Layer 2 of a small transformer language model trained on English Wikipedia (12 layers, counted from 0, width 128).
A neuron's activation on a vector x is GELU(weights . x + bias), where the dot is the dot product.

Input weights of the MLP neurons that the questions are about. A number n stands for (n - 128) times 0.0047.
n106 (bias -0.056): 127, 144, 198, 116, 144, 125, 114, 115, 147, 144, 141, 114, 145, 71, 108, 124, 100, 132, 144, 105, 103, 109, 135, 152, 105, 101, 123, 133, 104, 137, 126, 141, 71, 133, 128, 171, 133, 125, 193, 111, 124, 162, 142, 131, 164, 133, 133, 156, 112, 120, 152, 98, 146, 135, 106, 126, 121, 137, 143, 176, 127, 117, 143, 92, 107, 164, 114, 114, 82, 139, 96, 124, 113, 171, 107, 80, 126, 112, 107, 101, 144, 137, 138, 91, 50, 94, 105, 144, 152, 191, 116, 89, 124, 126, 136, 150, 106, 65, 141, 164, 149, 100, 110, 122, 133, 142, 125, 148, 116, 140, 121, 142, 161, 116, 149, 190, 79, 134, 159, 118, 143, 118, 164, 135, 143, 90, 149, 140
n131 (bias -0.071): 79, 135, 176, 181, 191, 155, 151, 131, 85, 135, 141, 146, 150, 125, 149, 103, 119, 97, 120, 89, 95, 144, 122, 132, 159, 85, 157, 127, 168, 134, 119, 94, 112, 140, 133, 138, 105, 141, 189, 130, 129, 131, 168, 127, 147, 164, 126, 97, 146, 132, 162, 153, 129, 121, 164, 155, 166, 178, 120, 84, 160, 166, 130, 138, 130, 112, 167, 99, 111, 96, 113, 116, 118, 91, 115, 93, 138, 172, 95, 125, 159, 124, 145, 119, 119, 120, 76, 108, 130, 103, 116, 110, 95, 117, 144, 137, 147, 112, 113, 74, 78, 160, 78, 122, 149, 146, 84, 134, 112, 117, 157, 103, 129, 66, 98, 128, 122, 110, 127, 153, 113, 149, 74, 134, 97, 143, 130, 175
n185 (bias -0.126): 131, 149, 123, 129, 143, 129, 141, 147, 167, 130, 145, 103, 173, 90, 135, 106, 137, 144, 143, 110, 138, 120, 154, 130, 72, 116, 112, 108, 135, 106, 160, 124, 114, 172, 127, 133, 103, 131, 145, 118, 67, 127, 120, 126, 123, 161, 112, 127, 136, 164, 130, 98, 100, 154, 137, 147, 155, 153, 134, 99, 150, 121, 129, 142, 103, 122, 97, 118, 130, 127, 127, 81, 153, 140, 71, 146, 120, 151, 96, 108, 127, 173, 152, 122, 91, 109, 124, 110, 71, 114, 143, 153, 153, 104, 144, 148, 168, 141, 159, 121, 140, 141, 132, 138, 109, 150, 136, 183, 125, 168, 115, 143, 140, 81, 132, 139, 118, 95, 123, 126, 116, 114, 98, 131, 132, 92, 75, 184
n203 (bias -0.106): 117, 106, 139, 146, 151, 106, 113, 128, 157, 140, 127, 139, 147, 150, 131, 137, 165, 133, 150, 163, 89, 105, 160, 113, 125, 131, 117, 129, 147, 101, 94, 161, 154, 104, 155, 148, 130, 113, 118, 170, 116, 121, 120, 124, 136, 131, 109, 128, 112, 132, 160, 123, 138, 139, 108, 130, 120, 108, 150, 126, 123, 120, 164, 99, 132, 116, 96, 104, 147, 126, 149, 133, 132, 128, 106, 119, 101, 161, 132, 115, 154, 154, 111, 165, 137, 120, 153, 120, 165, 169, 115, 140, 123, 91, 119, 114, 152, 117, 148, 202, 119, 122, 104, 78, 90, 93, 139, 108, 135, 142, 100, 131, 154, 142, 107, 123, 121, 112, 93, 125, 141, 106, 157, 108, 97, 143, 119, 134
n223 (bias -0.074): 110, 104, 121, 147, 146, 165, 84, 184, 148, 75, 116, 95, 142, 153, 127, 144, 114, 100, 170, 117, 125, 98, 138, 130, 112, 99, 130, 169, 88, 141, 94, 114, 121, 129, 115, 142, 122, 107, 143, 158, 155, 121, 124, 121, 131, 156, 142, 114, 153, 95, 158, 133, 94, 125, 138, 106, 134, 125, 115, 129, 135, 132, 129, 135, 101, 134, 115, 157, 135, 118, 147, 141, 123, 167, 126, 70, 102, 124, 103, 104, 170, 125, 127, 166, 90, 146, 140, 167, 125, 66, 146, 121, 155, 133, 143, 85, 101, 148, 145, 98, 112, 146, 136, 144, 147, 150, 94, 170, 118, 170, 119, 144, 117, 102, 168, 121, 69, 137, 98, 145, 134, 165, 146, 132, 137, 132, 135, 133
n264 (bias -0.087): 150, 154, 133, 161, 133, 108, 153, 129, 160, 116, 109, 163, 138, 132, 150, 115, 130, 166, 136, 103, 99, 115, 79, 157, 97, 105, 127, 182, 102, 101, 142, 150, 110, 107, 138, 102, 136, 104, 204, 167, 139, 156, 156, 133, 115, 138, 102, 109, 99, 189, 152, 103, 134, 124, 135, 156, 118, 129, 77, 73, 143, 116, 140, 124, 86, 102, 146, 138, 158, 153, 114, 126, 120, 153, 135, 121, 121, 106, 105, 118, 156, 129, 144, 155, 54, 146, 78, 122, 151, 166, 139, 158, 127, 119, 146, 50, 150, 120, 105, 117, 116, 139, 136, 119, 137, 139, 180, 83, 139, 99, 100, 118, 104, 152, 159, 135, 94, 104, 142, 113, 168, 138, 111, 135, 139, 84, 150, 138
n271 (bias -0.079): 148, 123, 136, 154, 95, 133, 87, 115, 147, 72, 105, 154, 145, 130, 138, 126, 106, 118, 156, 113, 125, 125, 151, 136, 118, 167, 127, 197, 139, 116, 125, 115, 153, 157, 78, 181, 126, 152, 138, 144, 158, 160, 115, 169, 140, 134, 112, 151, 153, 103, 153, 101, 127, 111, 83, 139, 61, 92, 85, 111, 114, 103, 110, 106, 136, 92, 124, 108, 177, 71, 109, 112, 127, 132, 100, 131, 141, 140, 136, 140, 139, 163, 148, 141, 61, 112, 114, 113, 161, 133, 101, 138, 87, 144, 144, 121, 152, 120, 101, 223, 94, 86, 133, 120, 156, 152, 124, 94, 125, 127, 173, 125, 139, 113, 165, 170, 135, 142, 128, 178, 166, 120, 143, 123, 93, 140, 149, 67
n284 (bias -0.073): 108, 115, 142, 133, 140, 118, 123, 152, 122, 129, 121, 110, 160, 169, 125, 161, 123, 126, 102, 185, 125, 147, 105, 171, 161, 117, 154, 134, 122, 170, 141, 139, 122, 137, 93, 123, 81, 151, 125, 145, 168, 103, 142, 151, 127, 150, 132, 128, 153, 117, 131, 109, 118, 109, 142, 111, 167, 134, 153, 85, 105, 127, 135, 126, 132, 157, 135, 129, 110, 124, 116, 117, 149, 170, 88, 156, 138, 137, 123, 142, 148, 135, 139, 129, 98, 122, 149, 88, 98, 112, 133, 118, 119, 128, 109, 110, 84, 123, 109, 112, 101, 146, 128, 163, 78, 131, 153, 129, 111, 81, 104, 111, 111, 171, 141, 164, 96, 129, 144, 129, 144, 134, 121, 127, 148, 112, 96, 105
n313 (bias -0.043): 146, 114, 116, 109, 112, 133, 150, 150, 154, 124, 161, 132, 111, 167, 144, 143, 164, 113, 91, 146, 75, 146, 61, 120, 114, 124, 193, 129, 173, 126, 132, 111, 146, 122, 107, 160, 114, 186, 108, 133, 168, 113, 174, 95, 84, 172, 63, 154, 158, 110, 150, 113, 107, 87, 70, 118, 102, 121, 166, 125, 113, 155, 65, 149, 144, 126, 159, 79, 141, 164, 135, 153, 111, 122, 80, 107, 98, 106, 130, 90, 138, 147, 131, 114, 168, 145, 124, 149, 75, 178, 137, 143, 122, 127, 113, 129, 166, 112, 116, 114, 111, 130, 157, 112, 97, 87, 108, 169, 105, 127, 128, 151, 102, 152, 125, 192, 172, 108, 117, 105, 125, 131, 114, 116, 186, 124, 132, 161
n318 (bias -0.109): 134, 130, 143, 161, 97, 137, 103, 117, 131, 116, 121, 130, 146, 150, 165, 118, 144, 70, 113, 104, 160, 119, 193, 118, 103, 154, 166, 127, 94, 112, 131, 165, 124, 126, 104, 144, 104, 94, 103, 142, 154, 103, 128, 121, 119, 106, 81, 115, 114, 176, 148, 121, 150, 140, 119, 158, 90, 154, 106, 129, 134, 186, 116, 175, 196, 98, 85, 170, 142, 135, 118, 120, 87, 131, 137, 123, 161, 141, 132, 138, 150, 144, 118, 183, 99, 133, 158, 114, 112, 129, 104, 108, 159, 106, 151, 136, 74, 112, 123, 134, 155, 167, 69, 140, 109, 134, 157, 144, 111, 134, 131, 77, 103, 73, 153, 121, 137, 128, 96, 129, 140, 130, 125, 131, 133, 136, 125, 88
n344 (bias -0.025): 82, 178, 101, 140, 123, 97, 90, 130, 126, 198, 180, 147, 112, 126, 173, 164, 99, 101, 119, 163, 108, 137, 105, 75, 107, 111, 152, 133, 111, 178, 156, 120, 116, 79, 176, 144, 58, 100, 152, 130, 133, 154, 138, 84, 107, 75, 150, 135, 170, 115, 174, 83, 92, 177, 194, 123, 114, 64, 181, 140, 142, 171, 186, 108, 137, 110, 126, 148, 146, 134, 156, 126, 115, 134, 159, 130, 130, 129, 139, 71, 100, 87, 84, 161, 123, 148, 113, 120, 133, 144, 139, 53, 146, 119, 112, 87, 134, 106, 92, 121, 169, 87, 142, 124, 83, 134, 143, 154, 111, 139, 172, 103, 123, 163, 102, 216, 88, 91, 148, 121, 136, 104, 187, 101, 126, 124, 127, 82
n397 (bias -0.037): 79, 169, 140, 160, 179, 129, 141, 147, 157, 90, 155, 88, 147, 152, 133, 118, 84, 118, 165, 126, 127, 117, 137, 173, 86, 107, 171, 133, 100, 170, 121, 63, 85, 111, 61, 121, 57, 153, 148, 135, 95, 141, 151, 144, 186, 180, 127, 130, 126, 125, 148, 128, 95, 91, 151, 157, 142, 179, 110, 104, 159, 132, 104, 104, 110, 64, 97, 140, 137, 112, 86, 117, 114, 165, 128, 86, 188, 152, 121, 86, 146, 130, 138, 115, 95, 150, 147, 132, 87, 88, 132, 186, 116, 110, 122, 119, 93, 123, 128, 122, 108, 106, 157, 155, 96, 154, 89, 82, 115, 175, 147, 102, 133, 115, 192, 138, 113, 170, 140, 87, 107, 143, 148, 126, 146, 131, 105, 169
n411 (bias -0.001): 132, 58, 144, 161, 113, 127, 128, 165, 166, 161, 124, 91, 49, 119, 86, 166, 95, 92, 132, 93, 164, 111, 124, 107, 157, 145, 139, 100, 67, 188, 97, 101, 105, 144, 96, 133, 103, 138, 113, 126, 138, 110, 99, 109, 114, 70, 100, 199, 152, 161, 115, 167, 163, 70, 110, 124, 105, 173, 109, 201, 151, 97, 158, 125, 156, 62, 104, 107, 100, 159, 108, 108, 152, 156, 156, 156, 158, 138, 119, 123, 222, 150, 71, 117, 127, 111, 163, 126, 77, 169, 86, 123, 152, 162, 114, 98, 132, 136, 105, 66, 155, 148, 155, 134, 190, 100, 171, 154, 148, 91, 76, 90, 111, 149, 122, 143, 137, 130, 81, 94, 132, 177, 150, 123, 108, 181, 172, 147
n467 (bias -0.085): 77, 115, 136, 71, 108, 143, 134, 153, 125, 135, 104, 159, 126, 129, 111, 120, 169, 148, 107, 121, 128, 144, 81, 94, 111, 111, 157, 154, 101, 147, 147, 139, 111, 104, 205, 130, 126, 117, 197, 118, 132, 123, 81, 123, 125, 141, 144, 164, 131, 156, 94, 124, 100, 172, 131, 174, 139, 92, 143, 144, 117, 110, 185, 48, 94, 127, 172, 118, 87, 164, 121, 145, 154, 147, 84, 71, 90, 157, 180, 162, 125, 108, 93, 138, 92, 172, 166, 177, 164, 79, 161, 185, 89, 115, 135, 104, 176, 123, 138, 137, 128, 135, 147, 84, 113, 68, 177, 123, 109, 92, 148, 49, 8, 190, 168, 88, 121, 96, 139, 147, 144, 88, 151, 161, 151, 129, 122, 172

Each question shows a token from some text and the vector x that enters the MLP there. A number n stands for (n - 128) times 0.035.

" v": 168, 158, 120, 72, 140, 139, 114, 60, 135, 106, 168, 72, 124, 162, 104, 125, 101, 104, 99, 111, 145, 127, 124, 125, 122, 143, 138, 96, 145, 116, 138, 66, 124, 128, 122, 105, 200, 153, 122, 167, 150, 159, 151, 128, 158, 104, 172, 105, 147, 199, 132, 143, 148, 139, 163, 131, 125, 108, 78, 120, 113, 88, 161, 123, 135, 105, 100, 175, 105, 124, 142, 124, 135, 130, 124, 119, 109, 105, 132, 145, 120, 176, 159, 118, 113, 148, 106, 183, 154, 139, 189, 157, 119, 99, 88, 121, 130, 164, 110, 96, 174, 137, 142, 147, 94, 72, 109, 124, 109, 118, 118, 146, 104, 60, 142, 120, 119, 136, 134, 143, 150, 122, 127, 78, 143, 139, 128, 99
Which three neurons fire most, strongest first? n264, n397, n223

" comp": 179, 149, 94, 81, 153, 148, 137, 80, 145, 110, 183, 123, 130, 159, 116, 130, 129, 113, 117, 109, 146, 118, 124, 109, 120, 142, 134, 65, 181, 96, 147, 73, 136, 101, 108, 110, 192, 124, 151, 164, 127, 141, 129, 106, 135, 100, 155, 107, 139, 186, 165, 137, 158, 163, 149, 143, 114, 140, 88, 152, 132, 49, 158, 126, 125, 112, 94, 155, 108, 126, 151, 125, 162, 119, 122, 122, 114, 79, 122, 169, 142, 158, 130, 129, 141, 132, 102, 162, 159, 136, 176, 148, 107, 132, 110, 116, 107, 134, 98, 96, 149, 137, 149, 149, 92, 76, 126, 148, 76, 107, 131, 129, 164, 56, 133, 129, 126, 120, 115, 139, 151, 98, 130, 66, 148, 140, 105, 121
Which two neurons fire most, strongest first? n185, n264

"ign": 157, 144, 122, 100, 139, 151, 137, 84, 132, 110, 209, 95, 109, 183, 84, 85, 132, 117, 112, 105, 163, 125, 117, 129, 95, 136, 141, 114, 166, 125, 141, 96, 134, 145, 118, 119, 197, 142, 140, 157, 102, 119, 135, 136, 121, 95, 181, 109, 114, 177, 146, 154, 129, 131, 183, 129, 128, 128, 122, 134, 139, 30, 160, 114, 112, 97, 105, 173, 113, 136, 154, 149, 142, 132, 122, 119, 130, 78, 109, 153, 134, 154, 150, 118, 140, 134, 102, 141, 162, 134, 150, 145, 125, 91, 89, 139, 80, 139, 119, 98, 145, 135, 151, 158, 81, 55, 116, 154, 54, 111, 131, 127, 167, 109, 99, 132, 131, 131, 131, 155, 119, 117, 139, 52, 144, 154, 132, 119
The most active neuron and its activation: n397, at about 0.11

" as": 148, 140, 133, 89, 138, 130, 113, 103, 144, 109, 186, 47, 113, 158, 117, 132, 120, 128, 86, 110, 150, 130, 121, 134, 127, 132, 145, 86, 135, 108, 155, 72, 134, 101, 127, 109, 177, 150, 130, 142, 146, 151, 152, 149, 147, 106, 162, 117, 141, 184, 132, 177, 121, 154, 149, 142, 135, 130, 108, 145, 113, 66, 146, 120, 149, 112, 75, 158, 110, 133, 141, 124, 164, 152, 124, 116, 131, 83, 128, 170, 127, 158, 126, 107, 135, 141, 106, 149, 164, 128, 171, 162, 112, 101, 81, 129, 127, 170, 121, 105, 152, 132, 150, 149, 109, 71, 82, 121, 100, 108, 139, 130, 155, 73, 103, 124, 108, 94, 130, 152, 190, 108, 138, 64, 138, 133, 102, 83
The neuron with the highest activation: n397

"g": 147, 136, 111, 125, 124, 123, 120, 90, 114, 113, 150, 76, 99, 169, 115, 111, 103, 111, 132, 121, 158, 136, 131, 104, 128, 162, 136, 120, 169, 102, 141, 57, 138, 137, 133, 89, 209, 164, 163, 196, 165, 151, 156, 130, 141, 115, 191, 111, 169, 162, 135, 161, 141, 120, 149, 125, 121, 129, 118, 148, 128, 51, 136, 105, 140, 111, 119, 156, 108, 143, 175, 95, 146, 144, 91, 129, 121, 59, 131, 142, 119, 160, 147, 111, 118, 133, 112, 137, 154, 117, 183, 140, 105, 110, 90, 150, 90, 155, 101, 122, 164, 159, 144, 142, 112, 59, 101, 149, 91, 98, 104, 144, 151, 111, 97, 106, 109, 115, 127, 136, 133, 140, 142, 43, 129, 123, 120, 115
The most active neuron and its activation: n411, at about 0.14

"ing": 178, 138, 116, 100, 123, 133, 149, 81, 114, 135, 196, 80, 119, 164, 93, 130, 107, 123, 121, 133, 149, 145, 130, 124, 112, 137, 138, 96, 161, 107, 148, 82, 128, 140, 128, 99, 194, 153, 150, 179, 144, 156, 131, 118, 145, 96, 150, 105, 157, 166, 143, 176, 127, 139, 168, 122, 143, 145, 108, 171, 146, 69, 155, 115, 125, 105, 93, 130, 120, 163, 175, 143, 136, 139, 84, 117, 131, 85, 114, 177, 126, 147, 133, 121, 135, 130, 73, 137, 176, 128, 134, 167, 110, 91, 100, 137, 91, 149, 116, 123, 139, 123, 117, 117, 114, 50, 90, 155, 70, 101, 122, 140, 140, 103, 99, 119, 105, 111, 143, 132, 164, 114, 115, 56, 161, 139, 103, 106
The neuron with the highest activation: n203

",": 183, 133, 106, 90, 124, 145, 117, 106, 143, 116, 197, 91, 125, 132, 113, 99, 87, 108, 108, 87, 126, 117, 125, 137, 135, 135, 161, 111, 129, 96, 153, 87, 142, 113, 137, 115, 180, 156, 136, 164, 137, 162, 143, 155, 145, 87, 162, 120, 140, 194, 140, 190, 128, 127, 156, 136, 105, 118, 126, 146, 101, 77, 160, 117, 136, 113, 109, 153, 110, 126, 156, 107, 157, 131, 95, 133, 129, 86, 129, 171, 115, 158, 130, 90, 140, 149, 104, 165, 154, 131, 154, 150, 91, 93, 98, 152, 128, 163, 112, 122, 162, 118, 144, 152, 85, 54, 82, 153, 85, 125, 123, 128, 165, 70, 140, 126, 108, 137, 119, 137, 175, 117, 129, 60, 111, 139, 100, 91
Which three neurons fire most, strongest first? n271, n185, n106

"ed": 177, 152, 124, 81, 120, 119, 138, 90, 132, 99, 184, 43, 98, 163, 90, 129, 119, 136, 96, 105, 170, 139, 131, 125, 98, 146, 135, 94, 177, 82, 130, 98, 104, 130, 135, 118, 187, 146, 135, 161, 166, 167, 151, 124, 133, 92, 171, 108, 150, 162, 127, 169, 145, 130, 167, 116, 134, 131, 134, 153, 127, 81, 153, 107, 122, 111, 115, 142, 117, 137, 165, 120, 134, 161, 102, 106, 140, 77, 117, 151, 126, 150, 153, 116, 142, 134, 77, 154, 173, 132, 143, 162, 91, 110, 92, 142, 93, 159, 93, 118, 149, 129, 123, 132, 110, 52, 96, 157, 75, 99, 123, 132, 147, 99, 117, 111, 117, 121, 154, 153, 162, 119, 134, 72, 151, 148, 113, 109
The neuron with the highest activation: n106

"iv": 183, 158, 122, 82, 147, 138, 126, 105, 121, 109, 155, 92, 115, 160, 117, 111, 103, 79, 110, 125, 153, 148, 103, 134, 108, 146, 119, 114, 158, 109, 146, 83, 122, 141, 133, 91, 198, 156, 153, 186, 146, 163, 125, 128, 139, 110, 157, 121, 147, 173, 159, 176, 157, 147, 153, 122, 146, 110, 116, 152, 157, 54, 150, 124, 147, 104, 123, 163, 114, 150, 127, 134, 147, 131, 123, 88, 115, 80, 113, 147, 134, 166, 134, 104, 130, 145, 97, 151, 144, 129, 176, 155, 108, 110, 99, 148, 84, 140, 108, 101, 159, 131, 136, 157, 103, 52, 96, 148, 116, 119, 100, 115, 126, 82, 88, 125, 96, 135, 129, 163, 128, 88, 128, 59, 151, 144, 108, 96
The neuron with the highest activation: n223

" time": 145, 146, 124, 83, 146, 127, 119, 90, 144, 108, 177, 82, 110, 147, 100, 148, 127, 117, 92, 116, 118, 135, 111, 144, 118, 118, 136, 109, 162, 113, 156, 71, 137, 142, 129, 78, 178, 133, 122, 129, 116, 161, 132, 144, 140, 68, 170, 129, 136, 190, 155, 148, 114, 151, 175, 127, 126, 149, 122, 151, 130, 81, 183, 123, 133, 105, 119, 151, 102, 146, 155, 149, 132, 171, 121, 117, 138, 73, 133, 178, 123, 142, 129, 133, 131, 131, 98, 147, 144, 130, 174, 166, 105, 108, 104, 145, 109, 150, 106, 97, 139, 130, 160, 144, 83, 54, 99, 148, 70, 127, 124, 117, 147, 67, 120, 112, 136, 133, 131, 144, 159, 133, 118, 35, 139, 149, 106, 98
Which three neurons fire most, strongest first? n467, n344, n397

" they": 156, 146, 87, 122, 115, 142, 105, 90, 135, 137, 162, 89, 83, 173, 147, 114, 88, 153, 111, 106, 130, 128, 117, 142, 136, 134, 158, 98, 157, 95, 167, 67, 130, 121, 95, 120, 191, 153, 149, 154, 157, 156, 144, 115, 124, 113, 161, 101, 134, 184, 152, 147, 118, 145, 143, 139, 108, 129, 97, 142, 110, 69, 182, 127, 150, 127, 105, 148, 112, 144, 150, 125, 144, 146, 102, 143, 121, 80, 132, 164, 125, 137, 128, 103, 139, 155, 102, 145, 140, 120, 167, 168, 122, 139, 88, 136, 125, 130, 109, 123, 146, 112, 119, 160, 87, 72, 124, 158, 98, 114, 115, 117, 148, 81, 82, 112, 92, 147, 121, 149, 181, 119, 113, 67, 144, 141, 133, 92
Which three neurons fire most, strongest first? n264, n344, n313

" ro": 172, 141, 96, 73, 102, 139, 129, 83, 126, 102, 159, 117, 113, 165, 92, 146, 75, 137, 94, 109, 131, 146, 131, 133, 117, 138, 144, 91, 149, 107, 153, 60, 134, 143, 114, 127, 206, 153, 140, 160, 123, 179, 126, 118, 154, 122, 177, 147, 127, 186, 147, 144, 133, 171, 167, 131, 98, 122, 107, 125, 135, 80, 155, 140, 136, 131, 111, 122, 107, 118, 136, 124, 138, 130, 110, 123, 117, 80, 133, 174, 122, 156, 160, 127, 115, 148, 121, 129, 175, 137, 149, 169, 114, 123, 79, 127, 106, 164, 85, 109, 139, 142, 128, 151, 94, 79, 107, 162, 90, 88, 128, 124, 159, 76, 122, 122, 122, 123, 111, 131, 168, 105, 142, 55, 140, 154, 117, 102
The neuron with the highest activation: n271

" for": 151, 142, 119, 58, 120, 137, 133, 100, 138, 101, 182, 72, 98, 148, 127, 132, 104, 115, 116, 111, 151, 122, 124, 140, 110, 136, 142, 93, 175, 111, 145, 100, 137, 112, 130, 108, 175, 168, 128, 132, 149, 165, 178, 94, 150, 102, 182, 105, 142, 205, 161, 158, 138, 145, 171, 152, 120, 157, 79, 157, 114, 75, 145, 133, 134, 105, 99, 145, 106, 129, 135, 112, 168, 144, 104, 114, 139, 91, 132, 171, 146, 137, 153, 100, 154, 130, 100, 152, 149, 102, 138, 141, 83, 105, 115, 129, 131, 155, 95, 112, 164, 121, 138, 158, 109, 79, 105, 155, 98, 117, 92, 119, 142, 75, 123, 112, 122, 103, 134, 140, 162, 105, 139, 42, 133, 126, 117, 117
Which three neurons fire most, strongest first? n185, n411, n397

"ist": 187, 143, 127, 115, 148, 132, 138, 105, 126, 114, 187, 99, 96, 185, 110, 114, 84, 86, 118, 89, 153, 123, 98, 131, 71, 128, 141, 108, 182, 86, 144, 84, 150, 125, 102, 119, 192, 137, 143, 160, 116, 167, 142, 153, 149, 98, 170, 113, 111, 176, 140, 160, 144, 135, 173, 108, 112, 132, 134, 124, 167, 48, 158, 112, 151, 111, 91, 156, 113, 123, 160, 139, 139, 116, 123, 119, 133, 107, 127, 163, 139, 156, 134, 105, 150, 138, 98, 149, 156, 112, 192, 142, 113, 98, 117, 146, 103, 140, 108, 116, 156, 127, 134, 153, 108, 66, 118, 163, 79, 129, 116, 118, 136, 92, 112, 124, 117, 134, 100, 133, 137, 90, 141, 32, 140, 129, 103, 121
The neuron with the highest activation: n397

"ack": 155, 163, 113, 87, 134, 131, 122, 93, 140, 114, 196, 88, 95, 182, 98, 105, 77, 108, 110, 127, 142, 150, 127, 131, 104, 151, 154, 105, 151, 115, 158, 58, 138, 127, 122, 110, 198, 144, 136, 178, 148, 155, 133, 130, 128, 100, 151, 120, 142, 168, 153, 158, 130, 142, 161, 115, 108, 145, 128, 131, 135, 77, 147, 116, 130, 122, 107, 123, 110, 134, 151, 117, 124, 116, 78, 118, 141, 64, 112, 156, 133, 151, 166, 110, 148, 123, 110, 143, 153, 121, 177, 164, 123, 109, 106, 151, 100, 157, 118, 141, 151, 121, 114, 146, 99, 63, 115, 163, 64, 104, 119, 118, 165, 93, 115, 103, 158, 123, 110, 146, 132, 136, 123, 31, 142, 146, 105, 94
The most active neuron and its activation: n313, at about 0.76

"te": 172, 169, 116, 80, 124, 134, 107, 76, 125, 115, 179, 104, 104, 185, 101, 144, 100, 143, 114, 117, 137, 142, 137, 126, 98, 130, 156, 101, 165, 105, 126, 73, 147, 180, 114, 79, 201, 153, 140, 170, 145, 161, 136, 152, 141, 90, 176, 128, 148, 162, 131, 166, 128, 135, 149, 130, 92, 128, 119, 138, 145, 84, 162, 122, 108, 100, 117, 156, 104, 110, 134, 114, 142, 131, 96, 113, 125, 72, 129, 185, 135, 161, 139, 135, 147, 119, 98, 111, 158, 118, 142, 147, 110, 110, 123, 139, 102, 174, 122, 133, 151, 144, 126, 129, 122, 72, 106, 141, 48, 106, 116, 130, 132, 83, 101, 104, 133, 119, 144, 145, 136, 138, 147, 53, 137, 147, 79, 115
The neuron with the highest activation: n271

"ch": 191, 119, 137, 98, 140, 146, 128, 112, 141, 131, 166, 78, 160, 200, 96, 116, 107, 133, 109, 98, 154, 147, 113, 133, 130, 139, 137, 113, 146, 101, 153, 79, 119, 123, 105, 105, 201, 157, 170, 151, 153, 162, 156, 105, 153, 91, 168, 85, 130, 192, 109, 161, 140, 121, 162, 120, 92, 125, 125, 124, 114, 50, 134, 120, 143, 109, 95, 137, 128, 140, 174, 123, 143, 154, 118, 112, 124, 76, 136, 157, 109, 131, 110, 98, 125, 146, 122, 119, 166, 109, 172, 155, 108, 126, 107, 151, 98, 133, 112, 116, 156, 139, 135, 161, 95, 33, 108, 166, 78, 114, 111, 127, 133, 95, 109, 135, 129, 123, 126, 153, 132, 96, 146, 80, 151, 135, 98, 102
Which three neurons fire most, strongest first? n467, n284, n313

"ant": 193, 127, 131, 81, 120, 146, 134, 91, 99, 133, 194, 109, 118, 188, 91, 116, 88, 111, 112, 107, 147, 144, 126, 137, 117, 130, 153, 101, 160, 95, 123, 61, 117, 141, 118, 137, 223, 155, 145, 188, 137, 136, 147, 119, 168, 119, 168, 107, 134, 182, 130, 162, 120, 119, 167, 101, 144, 143, 124, 150, 132, 63, 152, 103, 125, 121, 117, 147, 142, 135, 109, 97, 152, 132, 114, 106, 140, 89, 107, 161, 126, 136, 132, 114, 146, 130, 79, 138, 144, 149, 183, 152, 104, 86, 110, 148, 81, 147, 108, 130, 139, 143, 145, 151, 110, 83, 115, 153, 79, 123, 120, 111, 130, 89, 114, 97, 98, 125, 112, 153, 128, 141, 135, 65, 130, 143, 106, 100
The most active neuron and its activation: n131, at about 0.31

":": 181, 131, 100, 96, 133, 131, 124, 104, 121, 115, 177, 65, 111, 148, 114, 128, 91, 153, 115, 109, 128, 127, 129, 162, 144, 142, 147, 107, 158, 99, 130, 73, 135, 108, 134, 108, 187, 159, 135, 181, 161, 154, 168, 154, 148, 102, 160, 122, 130, 190, 139, 181, 127, 131, 159, 126, 128, 124, 109, 144, 129, 57, 166, 121, 133, 113, 93, 149, 112, 146, 174, 112, 142, 150, 93, 137, 115, 119, 134, 161, 117, 153, 114, 151, 137, 141, 101, 175, 123, 104, 148, 140, 118, 97, 105, 137, 128, 163, 111, 93, 152, 122, 140, 169, 106, 62, 71, 135, 94, 131, 108, 120, 176, 68, 130, 114, 90, 114, 133, 138, 159, 102, 122, 75, 122, 134, 90, 102
Which three neurons fire most, strongest first? n223, n185, n397

" g": 141, 146, 104, 87, 125, 137, 130, 66, 116, 104, 180, 81, 103, 164, 109, 134, 85, 127, 111, 110, 163, 127, 126, 107, 128, 136, 122, 96, 153, 115, 146, 78, 144, 114, 134, 106, 199, 154, 136, 176, 141, 169, 160, 119, 152, 127, 187, 128, 156, 193, 159, 156, 122, 136, 144, 150, 120, 137, 87, 131, 116, 51, 161, 104, 153, 118, 103, 144, 105, 139, 159, 133, 146, 138, 103, 118, 112, 90, 129, 138, 126, 165, 164, 106, 114, 145, 116, 146, 170, 113, 175, 157, 138, 114, 76, 146, 123, 146, 104, 121, 185, 152, 138, 121, 98, 62, 108, 148, 107, 95, 108, 155, 130, 85, 132, 121, 107, 128, 117, 131, 158, 112, 118, 68, 132, 134, 117, 102
The most active neuron and its activation: n467, at about 0.39

"ug": 161, 133, 94, 115, 157, 122, 124, 97, 136, 118, 165, 92, 112, 156, 119, 104, 131, 80, 119, 152, 147, 153, 130, 96, 113, 152, 130, 110, 175, 98, 142, 43, 159, 131, 118, 98, 199, 156, 134, 181, 163, 155, 127, 131, 152, 114, 165, 112, 142, 177, 139, 159, 109, 123, 160, 135, 152, 133, 115, 164, 123, 59, 150, 120, 123, 104, 102, 166, 89, 153, 121, 112, 157, 137, 111, 123, 127, 49, 124, 158, 143, 141, 175, 146, 120, 117, 118, 125, 163, 149, 179, 143, 113, 124, 124, 144, 88, 138, 96, 116, 162, 149, 152, 159, 117, 64, 118, 148, 93, 109, 111, 113, 128, 88, 85, 131, 102, 128, 134, 152, 132, 116, 126, 29, 123, 126, 109, 123
The most active neuron and its activation: n411, at about 0.26

" but": 164, 153, 109, 101, 126, 139, 107, 112, 146, 93, 172, 87, 100, 153, 154, 122, 75, 113, 88, 106, 132, 149, 117, 150, 137, 132, 149, 102, 151, 113, 173, 71, 126, 127, 124, 113, 183, 154, 133, 133, 131, 177, 126, 136, 149, 87, 176, 118, 118, 203, 143, 151, 131, 133, 152, 136, 165, 133, 113, 163, 93, 67, 170, 123, 125, 103, 127, 136, 110, 161, 159, 119, 136, 144, 115, 111, 125, 78, 143, 169, 120, 147, 125, 122, 131, 152, 115, 158, 171, 111, 169, 155, 114, 116, 93, 135, 124, 149, 107, 117, 143, 110, 151, 143, 93, 64, 103, 159, 86, 114, 113, 137, 144, 79, 99, 110, 96, 115, 111, 139, 173, 116, 124, 51, 125, 158, 122, 98
Which three neurons fire most, strongest first? n467, n344, n411